Layer 7 of a small transformer language model trained on English Wikipedia (12 layers, counted from 0, width 96).
A neuron's activation on a vector x is squared ReLU(weights . x), where the dot is the dot product.
The model reads these tokens: " f" "ig" "ur" "es" " app" "ear" "ing" " in" " d" "i" "as" "p" "or" "a" " n" "ar" "r"

The vector x that enters this layer's MLP at each token. A number n stands for n times 0.035.
0 " f": 58 -10 5 63 30 -10 -8 8 15 0 16 -41 -35 -35 36 -9 -38 48 11 -21 53 -4 31 12 7 -5 34 12 -39 11 64 -12 35 29 -29 0 -42 12 10 18 -11 2 -35 -1 48 3 28 -23 -6 -2 -27 -44 21 -34 -19 16 37 18 -24 37 4 -2 16 -23 28 -39 -11 24 51 -22 2 1 -42 -23 -25 9 17 -23 -23 -87 21 -25 63 49 -30 -17 -42 -56 12 12 -39 6 4 -41 6 0
1 "ig": 11 -8 -4 -18 -17 28 53 27 14 -6 45 -33 -20 -57 -2 27 -37 20 -11 -22 51 -22 20 1 -4 4 19 7 -56 -6 16 -13 0 18 -71 32 -40 2 70 -4 -19 -24 -33 8 40 -31 46 21 -24 2 -4 -17 56 -20 -11 -10 -20 3 -2 77 33 -2 58 -48 16 -40 -15 28 28 -28 -6 -14 -37 -17 14 32 -24 -14 9 -31 -9 -34 63 46 26 19 -53 -1 5 -8 -26 31 -27 -18 6 -14
2 "ur": 49 15 -37 32 47 -28 17 11 -13 -15 26 -37 22 -57 26 -5 34 -13 -44 17 93 -51 25 19 17 11 1 3 -42 -22 37 35 -2 -9 -7 32 -14 -17 -14 13 -14 -31 -6 -18 46 -20 27 -2 -2 -42 -21 -19 14 0 30 18 32 -9 -22 32 37 -49 32 -14 27 -21 11 -8 15 -4 -9 -36 -22 11 7 28 -32 -17 -38 2 -13 -81 74 24 33 -12 -17 -26 -7 31 -36 47 -2 -27 16 -37
3 "es": -4 44 21 55 47 8 18 13 -29 -7 23 -17 -27 -54 33 -26 3 13 1 -14 75 -8 0 7 22 -1 37 4 10 -23 67 -10 64 5 -38 8 -43 20 -15 4 -30 -16 5 -3 7 29 -3 38 15 -6 -40 -21 21 -42 4 7 -46 -18 -12 -8 12 36 40 -5 41 -93 -19 -1 5 12 -8 2 -51 -13 -4 43 -9 25 -20 -31 31 -86 13 48 -1 -21 -9 -70 -1 -20 -34 17 13 -22 33 -20
4 " app": 40 -19 26 50 35 15 28 9 14 24 6 -32 -14 -7 50 21 -26 43 -8 -22 79 1 24 28 24 -31 23 47 -49 -7 17 -48 48 8 -27 4 -34 17 -6 20 5 -12 -5 2 32 -12 -28 -49 -32 11 -43 -43 20 -15 -7 30 16 10 12 10 12 5 40 -13 9 -56 19 17 10 -29 14 -6 -63 -41 26 54 -17 -9 -7 -76 -16 -15 28 41 -6 -7 -30 -17 -13 -22 -64 -12 -42 -7 0 19
5 "ear": 45 -26 -11 69 11 9 19 6 -39 -5 29 -32 -31 -31 45 -1 -10 -17 -47 -10 87 -43 -13 30 25 -2 8 45 9 12 60 -24 6 11 -40 -9 -22 28 12 12 -10 -13 -7 8 56 -6 12 -51 32 31 -2 -22 24 -21 9 -1 2 -16 1 22 23 11 38 -3 21 -28 -33 40 -19 22 41 -9 -42 -29 -23 55 0 -9 15 -40 -27 -13 22 17 -4 13 -59 -3 -34 -18 -81 8 -53 -18 -8 12
6 "ing": 31 -8 -10 66 14 -17 14 -29 -58 -1 24 -28 -6 -25 34 6 -27 6 -21 -37 48 7 11 29 45 -43 59 -4 21 -25 59 -21 35 8 -16 -31 -41 1 -19 -20 -10 -36 5 17 78 5 6 23 33 26 -17 12 20 -32 -35 -7 1 5 25 17 8 6 16 6 24 -14 -25 38 -1 10 16 10 -49 -8 -34 41 3 -9 -10 -50 13 -46 38 73 0 16 -70 -62 -2 -1 -49 -11 -20 -12 21 13
7 " in": 49 16 24 68 40 16 16 -15 -10 -14 15 -28 -44 -26 22 -6 -26 26 -3 -44 74 -29 39 21 41 5 35 23 -9 6 37 -23 35 11 -38 7 -23 -7 -43 13 -22 -33 -2 -12 57 -14 -8 -13 21 35 -46 -22 40 4 -23 -2 -23 -13 -3 44 5 1 34 5 8 -51 -16 23 29 -15 22 -43 -23 12 -3 -14 19 -25 -43 -88 20 -14 -15 46 26 17 -71 -43 6 -12 -13 7 2 -28 23 -22
8 " d": 9 -7 -10 23 3 -25 -15 -11 -8 9 2 -40 5 4 3 17 -63 42 -27 13 64 -34 30 16 -23 27 60 39 -47 -10 -9 -27 51 -31 -37 18 -8 36 7 24 -3 -7 -29 -27 31 7 22 15 17 11 -14 -46 40 -20 -6 4 21 19 5 36 -18 11 -17 -43 32 -26 4 29 52 -38 -1 11 -57 19 8 0 9 -18 -54 -90 13 -60 42 4 47 22 -28 -45 5 13 -18 21 9 14 6 -9
9 "i": 15 -12 9 21 10 14 9 14 28 9 20 -18 -14 -31 -2 38 -46 -7 23 -39 68 -7 15 -5 -17 21 6 30 -45 -3 19 -38 33 11 -36 5 10 10 16 -14 -29 -4 14 -7 77 24 30 -1 -12 -22 -20 -30 51 5 -3 -14 35 5 -9 33 28 -19 3 -48 33 -2 -19 38 -7 -16 18 -29 -24 6 24 -22 -24 32 -49 -56 42 -69 73 19 -14 15 0 -69 -28 7 -20 -15 -64 46 -33 -5
10 "as": 10 -4 10 9 57 23 -5 17 -11 -13 16 10 22 -28 20 14 0 5 -29 -58 81 -13 -23 36 15 47 42 -9 -57 -37 37 11 35 -33 -51 14 9 24 71 -1 -12 -52 25 -21 76 -12 15 -16 -6 -32 -1 4 27 6 11 2 -22 -6 -33 26 56 16 -7 -20 16 -31 -17 20 -5 -17 -8 -19 -65 -2 -7 44 -25 5 7 -27 -14 -69 19 41 9 -10 13 -32 -25 -6 -31 35 -40 -19 -4 -39
11 "p": 30 5 33 5 41 -21 1 13 -25 6 -25 6 -13 -26 50 21 31 -12 -14 -33 93 15 11 65 38 10 36 -8 -59 -27 18 -20 41 -58 -45 12 14 36 -6 4 21 13 -4 -36 40 -37 -17 -29 -30 -24 26 7 20 -36 11 4 7 -24 24 -43 28 -6 40 20 32 -53 -6 -8 0 13 -37 -3 -36 -7 -6 23 -44 3 -3 -33 31 -58 15 59 27 -20 -4 -47 2 2 -23 23 3 -15 -10 -41
12 "or": 20 36 20 61 14 -33 35 -5 -34 -9 -3 6 -29 -32 26 1 6 -7 11 6 95 -18 9 11 15 24 16 -37 -25 8 20 -6 33 -35 2 -5 10 21 -3 -16 0 9 28 -27 60 24 -20 -31 -7 21 22 -32 69 -12 38 -57 -58 -39 54 27 18 -23 17 -18 30 -57 13 -24 8 -26 6 -19 -60 -7 -24 6 -31 3 18 -24 13 -77 53 36 -6 -5 -30 -2 6 -35 -21 20 6 9 -23 -41
13 "a": 13 -8 9 55 45 18 -19 25 -25 -33 11 20 -16 -22 7 4 -6 47 -34 -36 93 15 31 44 43 12 67 -17 -33 -17 40 -4 34 -6 -2 33 -6 16 23 -18 11 -23 26 -15 8 -13 2 -16 39 10 -21 -14 20 2 12 17 -56 -10 -6 24 4 -2 -15 -46 14 -51 -14 -17 0 -14 -17 4 -45 5 4 21 -27 37 -22 -28 67 -62 63 30 -18 -11 -51 -92 -11 -2 -6 16 -45 -18 -12 -38
14 " n": 43 0 -6 43 12 0 2 -15 -35 3 2 29 8 -17 30 18 7 49 -31 -33 59 2 31 -7 36 5 38 10 -48 28 1 -19 51 -9 -28 36 -31 16 40 8 27 -11 -30 -42 27 -10 3 -42 1 1 -18 -39 43 -26 0 -12 29 23 43 28 12 5 7 -50 29 -62 9 10 17 -30 -12 3 -27 -7 6 17 1 15 -8 -93 1 -47 17 49 40 -5 -62 -55 33 -42 -32 22 -36 -23 -18 -26
15 "ar": 26 -31 -1 10 22 -9 21 16 -17 -10 24 6 -25 14 49 5 -18 1 -21 -58 72 -18 42 -28 18 53 39 18 -57 -10 40 -24 10 -38 -20 53 -2 10 21 -14 -9 -26 30 -24 61 17 -6 -15 -21 -33 -44 -5 51 32 20 -38 6 -12 13 12 26 14 8 1 10 -30 11 36 25 -23 37 -9 -54 1 -1 4 3 -12 -11 -35 9 -31 77 13 -5 10 -58 -46 -27 -38 -11 42 -44 -13 -10 -56
16 "r": 46 -5 -5 43 44 11 28 -6 -21 -3 47 -25 12 -11 12 -10 -9 -17 -51 8 74 -22 43 37 17 11 31 -25 -44 -13 14 18 3 -48 -31 50 -38 27 5 -12 -22 -17 -16 -16 53 15 34 15 -16 -44 0 21 31 -14 35 -16 20 -10 34 -13 -4 22 23 -16 -7 -36 21 -12 22 0 -41 -10 -30 -17 -27 15 -12 19 -4 -39 45 -55 30 7 13 7 -26 -73 -54 15 -51 51 -26 9 26 -32

Each question shows the input weights of one neuron of the MLP. A number n stands for n times 0.0049.

n328: -3 -24 -26 -35 22 -24 -25 -48 -40 -20 9 3 -10 -38 -6 30 21 -20 1 14 -30 21 1 -45 11 19 21 -2 17 -3 41 48 6 19 29 9 17 -2 -18 -17 -12 -1 6 -4 -8 6 16 32 32 1 -4 16 -7 1 5 -19 -15 -19 -34 20 1 -12 23 27 -33 23 -17 9 18 -45 5 24 3 3 31 -3 2 -8 -10 24 -3 -35 1 33 -37 18 -13 -24 -24 -54 0 29 8 25 1 51
On which token does it fire most, and how strongly? 6 "ing", at about 1.4

n141: 6 -20 -39 -12 41 -14 9 10 -9 -24 -18 -44 -14 19 9 5 37 2 34 21 -5 22 -15 -7 11 10 -35 -20 5 -2 -32 -3 19 -29 27 -13 5 -53 5 -1 -18 3 19 6 -6 6 37 -7 15 38 -3 -6 -31 30 -19 -19 -13 -18 -18 29 17 -24 3 9 23 8 -1 -4 0 -18 -16 -13 35 -35 -11 26 19 -52 22 -1 -49 -16 4 13 22 -20 -27 21 -2 48 -1 -13 41 -5 -5 -7
On which token does it fire most, and how strongly? 2 "ur", at about 1.2

n108: 7 5 36 18 -17 -13 -19 -24 30 -6 7 27 39 67 7 13 -46 -33 -7 -30 21 31 17 -31 -22 -10 -28 -17 -19 26 -3 -1 -5 -18 -16 -3 12 -22 -2 43 4 6 7 19 7 -4 -6 -14 -9 31 1 0 -9 -30 -41 -25 1 -28 -34 -9 31 3 24 0 -24 10 -13 -13 13 1 6 4 -15 21 8 4 -14 -24 18 -30 -44 33 -30 27 -19 -19 -6 52 11 7 19 7 24 -3 -21 32
On which token does it fire most, and how strongly? 4 " app", at about 0.2

n56: 11 -5 18 -9 18 -16 -8 17 -3 -18 5 7 -24 28 -26 -18 -10 -13 -37 42 -13 1 42 24 -17 27 -19 2 1 -32 49 14 -26 -11 46 15 9 -2 4 14 -22 1 -1 -5 -7 -18 -9 42 -33 -30 3 -17 -10 -30 -19 59 5 5 -5 -32 -17 27 -17 -8 1 11 -14 10 -12 14 26 14 5 3 29 -5 -13 -11 -2 -9 8 10 37 14 9 -23 -12 -13 26 20 5 -32 29 14 -38 54
On which two tokens does it fire most, strongest first? 0 " f", 8 " d"

n31: 16 -38 17 9 -15 -41 -11 60 20 -17 12 -44 14 14 -17 4 -9 16 -30 8 -30 39 -36 26 1 29 -15 1 -8 17 1 3 -28 -31 3 -7 39 -12 14 -11 7 -20 12 2 18 11 -8 14 -13 14 -20 27 -13 -21 1 -21 -46 -21 -22 -41 16 -18 -7 -4 -36 17 -19 -32 -7 17 18 -27 -8 -22 52 -19 33 42 29 -37 23 4 -28 36 -10 20 5 26 -29 32 -17 15 24 16 20 15
On which token does it fire most? 10 "as"

n278: 17 -39 -17 7 26 -7 44 2 1 21 -21 -20 -31 23 -13 -63 -26 12 -28 12 17 34 -11 13 -14 15 -32 19 12 -18 -43 11 -4 -4 27 -13 15 6 25 11 33 -4 -1 3 2 -16 -23 53 -8 18 -26 11 -16 22 40 8 -5 -4 -17 34 13 4 -43 -15 -21 -27 11 32 -14 -13 -42 -21 -5 -16 -6 -23 -31 -9 -19 29 25 11 -3 23 -27 -25 8 38 18 -18 4 18 36 -35 46 -10
On which token does it fire most? 2 "ur"

n64: 28 14 56 -32 1 -13 -47 -17 12 -10 -10 5 -9 43 -21 2 -5 24 15 -11 3 -29 -28 17 5 -27 -33 -30 40 35 11 5 40 11 -11 12 18 -19 5 -7 9 -8 -10 -1 -7 -24 -12 8 -21 55 27 33 15 -33 -39 -7 15 31 7 6 -35 -19 -18 7 -30 -9 -13 -16 16 -7 -8 -20 24 17 -9 51 -9 21 64 -31 11 -21 -22 -26 19 7 27 -36 -3 -17 -7 -24 -15 10 -23 12
On which token does it fire most, and how strongly? 14 " n", at about 0.13

n41: 18 -4 20 41 23 23 26 -9 24 -24 -24 22 -32 -17 -7 -41 -20 11 0 -11 6 -18 0 10 -35 -58 -21 -14 21 -4 -12 22 -13 2 -1 -36 38 23 32 -14 -8 -11 -44 -4 -1 56 -7 -23 -10 18 -32 10 59 9 -16 -7 12 -17 -13 -22 -20 -14 33 -21 -3 25 -14 -3 20 -44 17 -30 -7 6 -19 29 3 2 -26 17 15 15 -11 -9 15 24 35 25 -16 6 -14 -7 45 -21 -14 8
On which token does it fire most? 7 " in"

n52: -6 23 -3 -1 28 11 -21 3 -3 10 5 22 -16 30 41 8 4 6 16 -20 -1 -23 -28 -21 8 4 -1 -1 17 38 12 1 -90 -21 33 -63 -6 5 8 -13 4 5 1 19 28 29 -33 18 14 -7 -15 -12 38 -2 2 12 9 19 9 -32 -17 16 -35 49 1 23 -37 26 -31 -5 40 40 16 -3 -9 -16 -6 -20 17 -22 23 2 14 -25 -4 19 7 14 -8 -29 21 4 28 -20 -31 -63
On which token does it fire most? 15 "ar"

n138: -21 10 15 34 20 -12 16 -48 -24 -22 -7 -11 -33 -1 -54 2 11 17 39 -44 2 -16 -15 11 6 -3 36 29 -4 4 10 -1 31 -4 12 22 11 21 6 3 -5 31 -9 27 -24 -8 36 29 -41 21 -40 49 -9 -28 9 9 -20 -5 14 7 7 -3 13 28 -24 11 -23 -15 11 -7 -10 -13 -20 -1 -34 -13 30 23 -13 41 13 4 -16 -13 -1 21 -5 0 -21 -6 29 11 -8 -14 -20 -17
On which two tokens does it fire most, strongest first? 3 "es", 7 " in"

n68: -8 -31 -12 19 -2 7 42 -31 2 46 -44 -6 21 19 -20 30 -30 -9 -4 -26 9 4 -7 -10 2 -11 -14 22 -23 6 -26 12 1 24 20 -2 -11 -36 3 35 -3 36 15 -43 -22 14 36 -6 -11 32 -10 -5 33 4 -9 10 -17 27 -1 -24 16 32 8 0 21 -1 3 -25 12 -6 4 27 -24 8 -12 -56 21 -15 -9 -16 -29 -3 -1 5 -9 5 2 -2 13 20 5 26 12 27 -7 -23
On which two tokens does it fire most, strongest first? 8 " d", 14 " n"

n120: -7 12 2 4 79 -4 -4 22 -25 36 -27 -1 7 -18 3 -6 -3 -20 -14 -13 4 15 -2 -35 2 -4 -12 -6 42 -26 20 -10 -21 -10 24 -10 -21 8 -18 -19 10 -12 36 22 -15 -26 11 52 23 4 20 -5 -8 21 -21 -12 4 54 -25 -13 -6 13 -17 -20 -20 -28 3 -6 -4 32 4 4 -20 -9 -1 -13 -20 21 28 6 37 -10 8 -24 -13 5 -16 -10 10 -16 12 17 16 -4 2 9
On which two tokens does it fire most, strongest first? 3 "es", 13 "a"

n12: -13 -7 33 -5 -46 -4 49 -41 0 -35 0 -4 -2 -2 37 -61 5 -22 3 23 -20 15 -3 45 -9 17 -24 -20 3 8 -46 25 -20 38 17 -22 -12 14 -26 -16 41 28 -22 -42 -9 -31 -7 -14 0 28 1 6 34 6 -9 12 -35 9 22 2 -31 13 14 10 -13 -22 22 14 -24 35 -2 13 -13 2 17 1 4 -9 38 -20 20 -35 -25 18 -2 58 3 -3 -9 0 -63 -34 1 6 17 -1
On which two tokens does it fire most, strongest first? 12 "or", 5 "ear"

n195: 16 9 -21 24 1 -55 44 42 10 -17 -12 1 25 20 -2 5 32 3 22 -8 -2 16 15 -14 -3 -55 -15 -14 -15 -3 -1 14 -24 32 25 28 14 -18 13 10 -21 5 21 -30 -6 -25 15 14 41 17 9 3 -18 1 -7 7 23 -12 5 -33 1 -38 15 -16 7 -18 29 -17 -4 30 2 5 9 29 -24 -9 10 14 -38 9 36 -12 -18 -24 30 -47 17 -9 4 11 -38 -10 9 22 -33 18
On which token does it fire most, and how strongly? 2 "ur", at about 1.5

n324: 32 24 -26 8 41 22 33 5 -34 7 -4 36 29 23 -4 27 6 18 3 -25 -19 -53 -7 19 30 -30 -44 11 -2 11 -39 20 -23 -2 9 27 -7 21 -1 3 21 19 -57 -49 5 8 -18 -1 -24 -25 -14 -24 -58 1 -9 -34 35 0 7 -31 15 -5 29 8 -20 -24 -6 -12 24 34 48 20 -8 0 -42 -1 19 15 -21 -22 12 18 -29 -20 7 -12 -21 32 -13 6 -9 -5 27 10 -4 -26
On which token does it fire most? 14 " n"

n211: -20 8 -9 4 -15 -21 40 -26 43 -43 10 -14 -9 -3 5 -11 46 -14 -4 -12 -16 -45 16 19 -58 -15 8 -11 41 1 31 -33 30 1 -6 11 2 -14 -3 26 -35 -24 -29 -58 30 42 22 0 -6 7 -29 5 -1 18 -13 -2 25 -16 10 8 20 -28 24 19 21 14 2 -21 -39 -30 -16 -4 -60 23 -5 1 21 3 -7 22 -10 26 20 -10 -1 -61 36 33 -45 19 29 6 20 19 -18 -14
On which token does it fire most? 2 "ur"

n113: -17 -30 21 3 14 15 -16 -9 48 11 -9 10 -9 1 1 -17 -1 -6 40 12 -14 34 58 -32 31 23 -6 10 11 16 5 42 12 -4 -14 26 -1 21 -10 -18 15 -2 8 13 13 14 -27 13 -5 46 -15 -25 1 9 15 -48 -27 -5 -26 9 -35 40 -48 -13 -27 16 -26 -55 -12 -14 -31 -6 55 1 26 -50 3 3 -28 4 24 -19 -18 3 28 -51 -7 21 -20 -24 -38 20 -27 25 -19 24
On which token does it fire most? 13 "a"

n164: 18 -14 -34 18 -4 -23 13 42 -45 1 24 2 -23 -21 -26 37 14 4 1 10 -21 -41 -2 15 12 -4 -46 -28 33 16 32 -14 -10 -30 -18 12 -1 15 -8 40 -11 0 26 -23 -9 1 11 12 -8 18 -47 36 2 7 5 -51 26 -13 -40 -34 -19 -5 -32 43 -4 20 -3 25 28 8 39 -57 11 -21 8 -32 10 16 -6 7 3 37 -14 51 -32 14 7 -6 -19 40 5 0 10 -34 3 7
On which token does it fire most? 7 " in"

n147: 32 -6 22 1 -26 -9 19 23 5 4 -8 26 8 6 1 -47 -6 -6 -17 32 5 -1 -1 -40 11 -15 -6 26 7 -10 6 -6 -39 1 -6 16 17 -12 0 -2 -40 6 -19 -8 21 -15 9 10 18 1 -24 26 7 -11 -10 17 -3 10 9 -32 8 -1 -21 36 -8 -41 4 -17 -7 -8 1 -6 2 19 -42 6 31 5 8 9 20 -35 7 5 3 0 -1 -24 -10 38 30 -8 7 4 -20 -32
On which token does it fire most? 16 "r"

n102: 1 -16 6 -36 15 12 22 2 16 -13 73 -8 3 -23 0 3 8 -7 -18 -27 -3 -11 49 -36 -28 8 -26 22 9 -36 33 13 14 -2 38 38 -7 -15 -27 -6 -1 29 -3 7 31 -13 -34 5 -36 -3 -21 -10 -32 6 15 -29 -21 -7 0 10 12 -8 2 -11 50 49 9 0 -19 6 47 12 -25 21 -5 17 -8 29 16 10 -22 15 1 -3 -13 -9 24 7 -14 -5 -10 17 10 24 -6 -9
On which token does it fire most? 15 "ar"

n342: -39 6 -24 -7 11 -10 17 -10 -34 21 9 -1 15 27 12 26 21 51 2 -21 -5 11 3 -16 12 13 32 34 5 22 -9 2 -48 41 -10 5 14 1 3 -9 -8 17 11 -8 -15 -17 -20 -9 -3 45 -5 -10 16 1 24 6 13 1 21 16 2 0 -46 -14 5 -9 3 19 -23 25 26 -28 -1 -48 -1 -23 -45 19 -3 7 -10 2 -9 -21 2 4 -16 3 4 -13 -51 -21 33 -4 -10 -3
On which token does it fire most? 14 " n"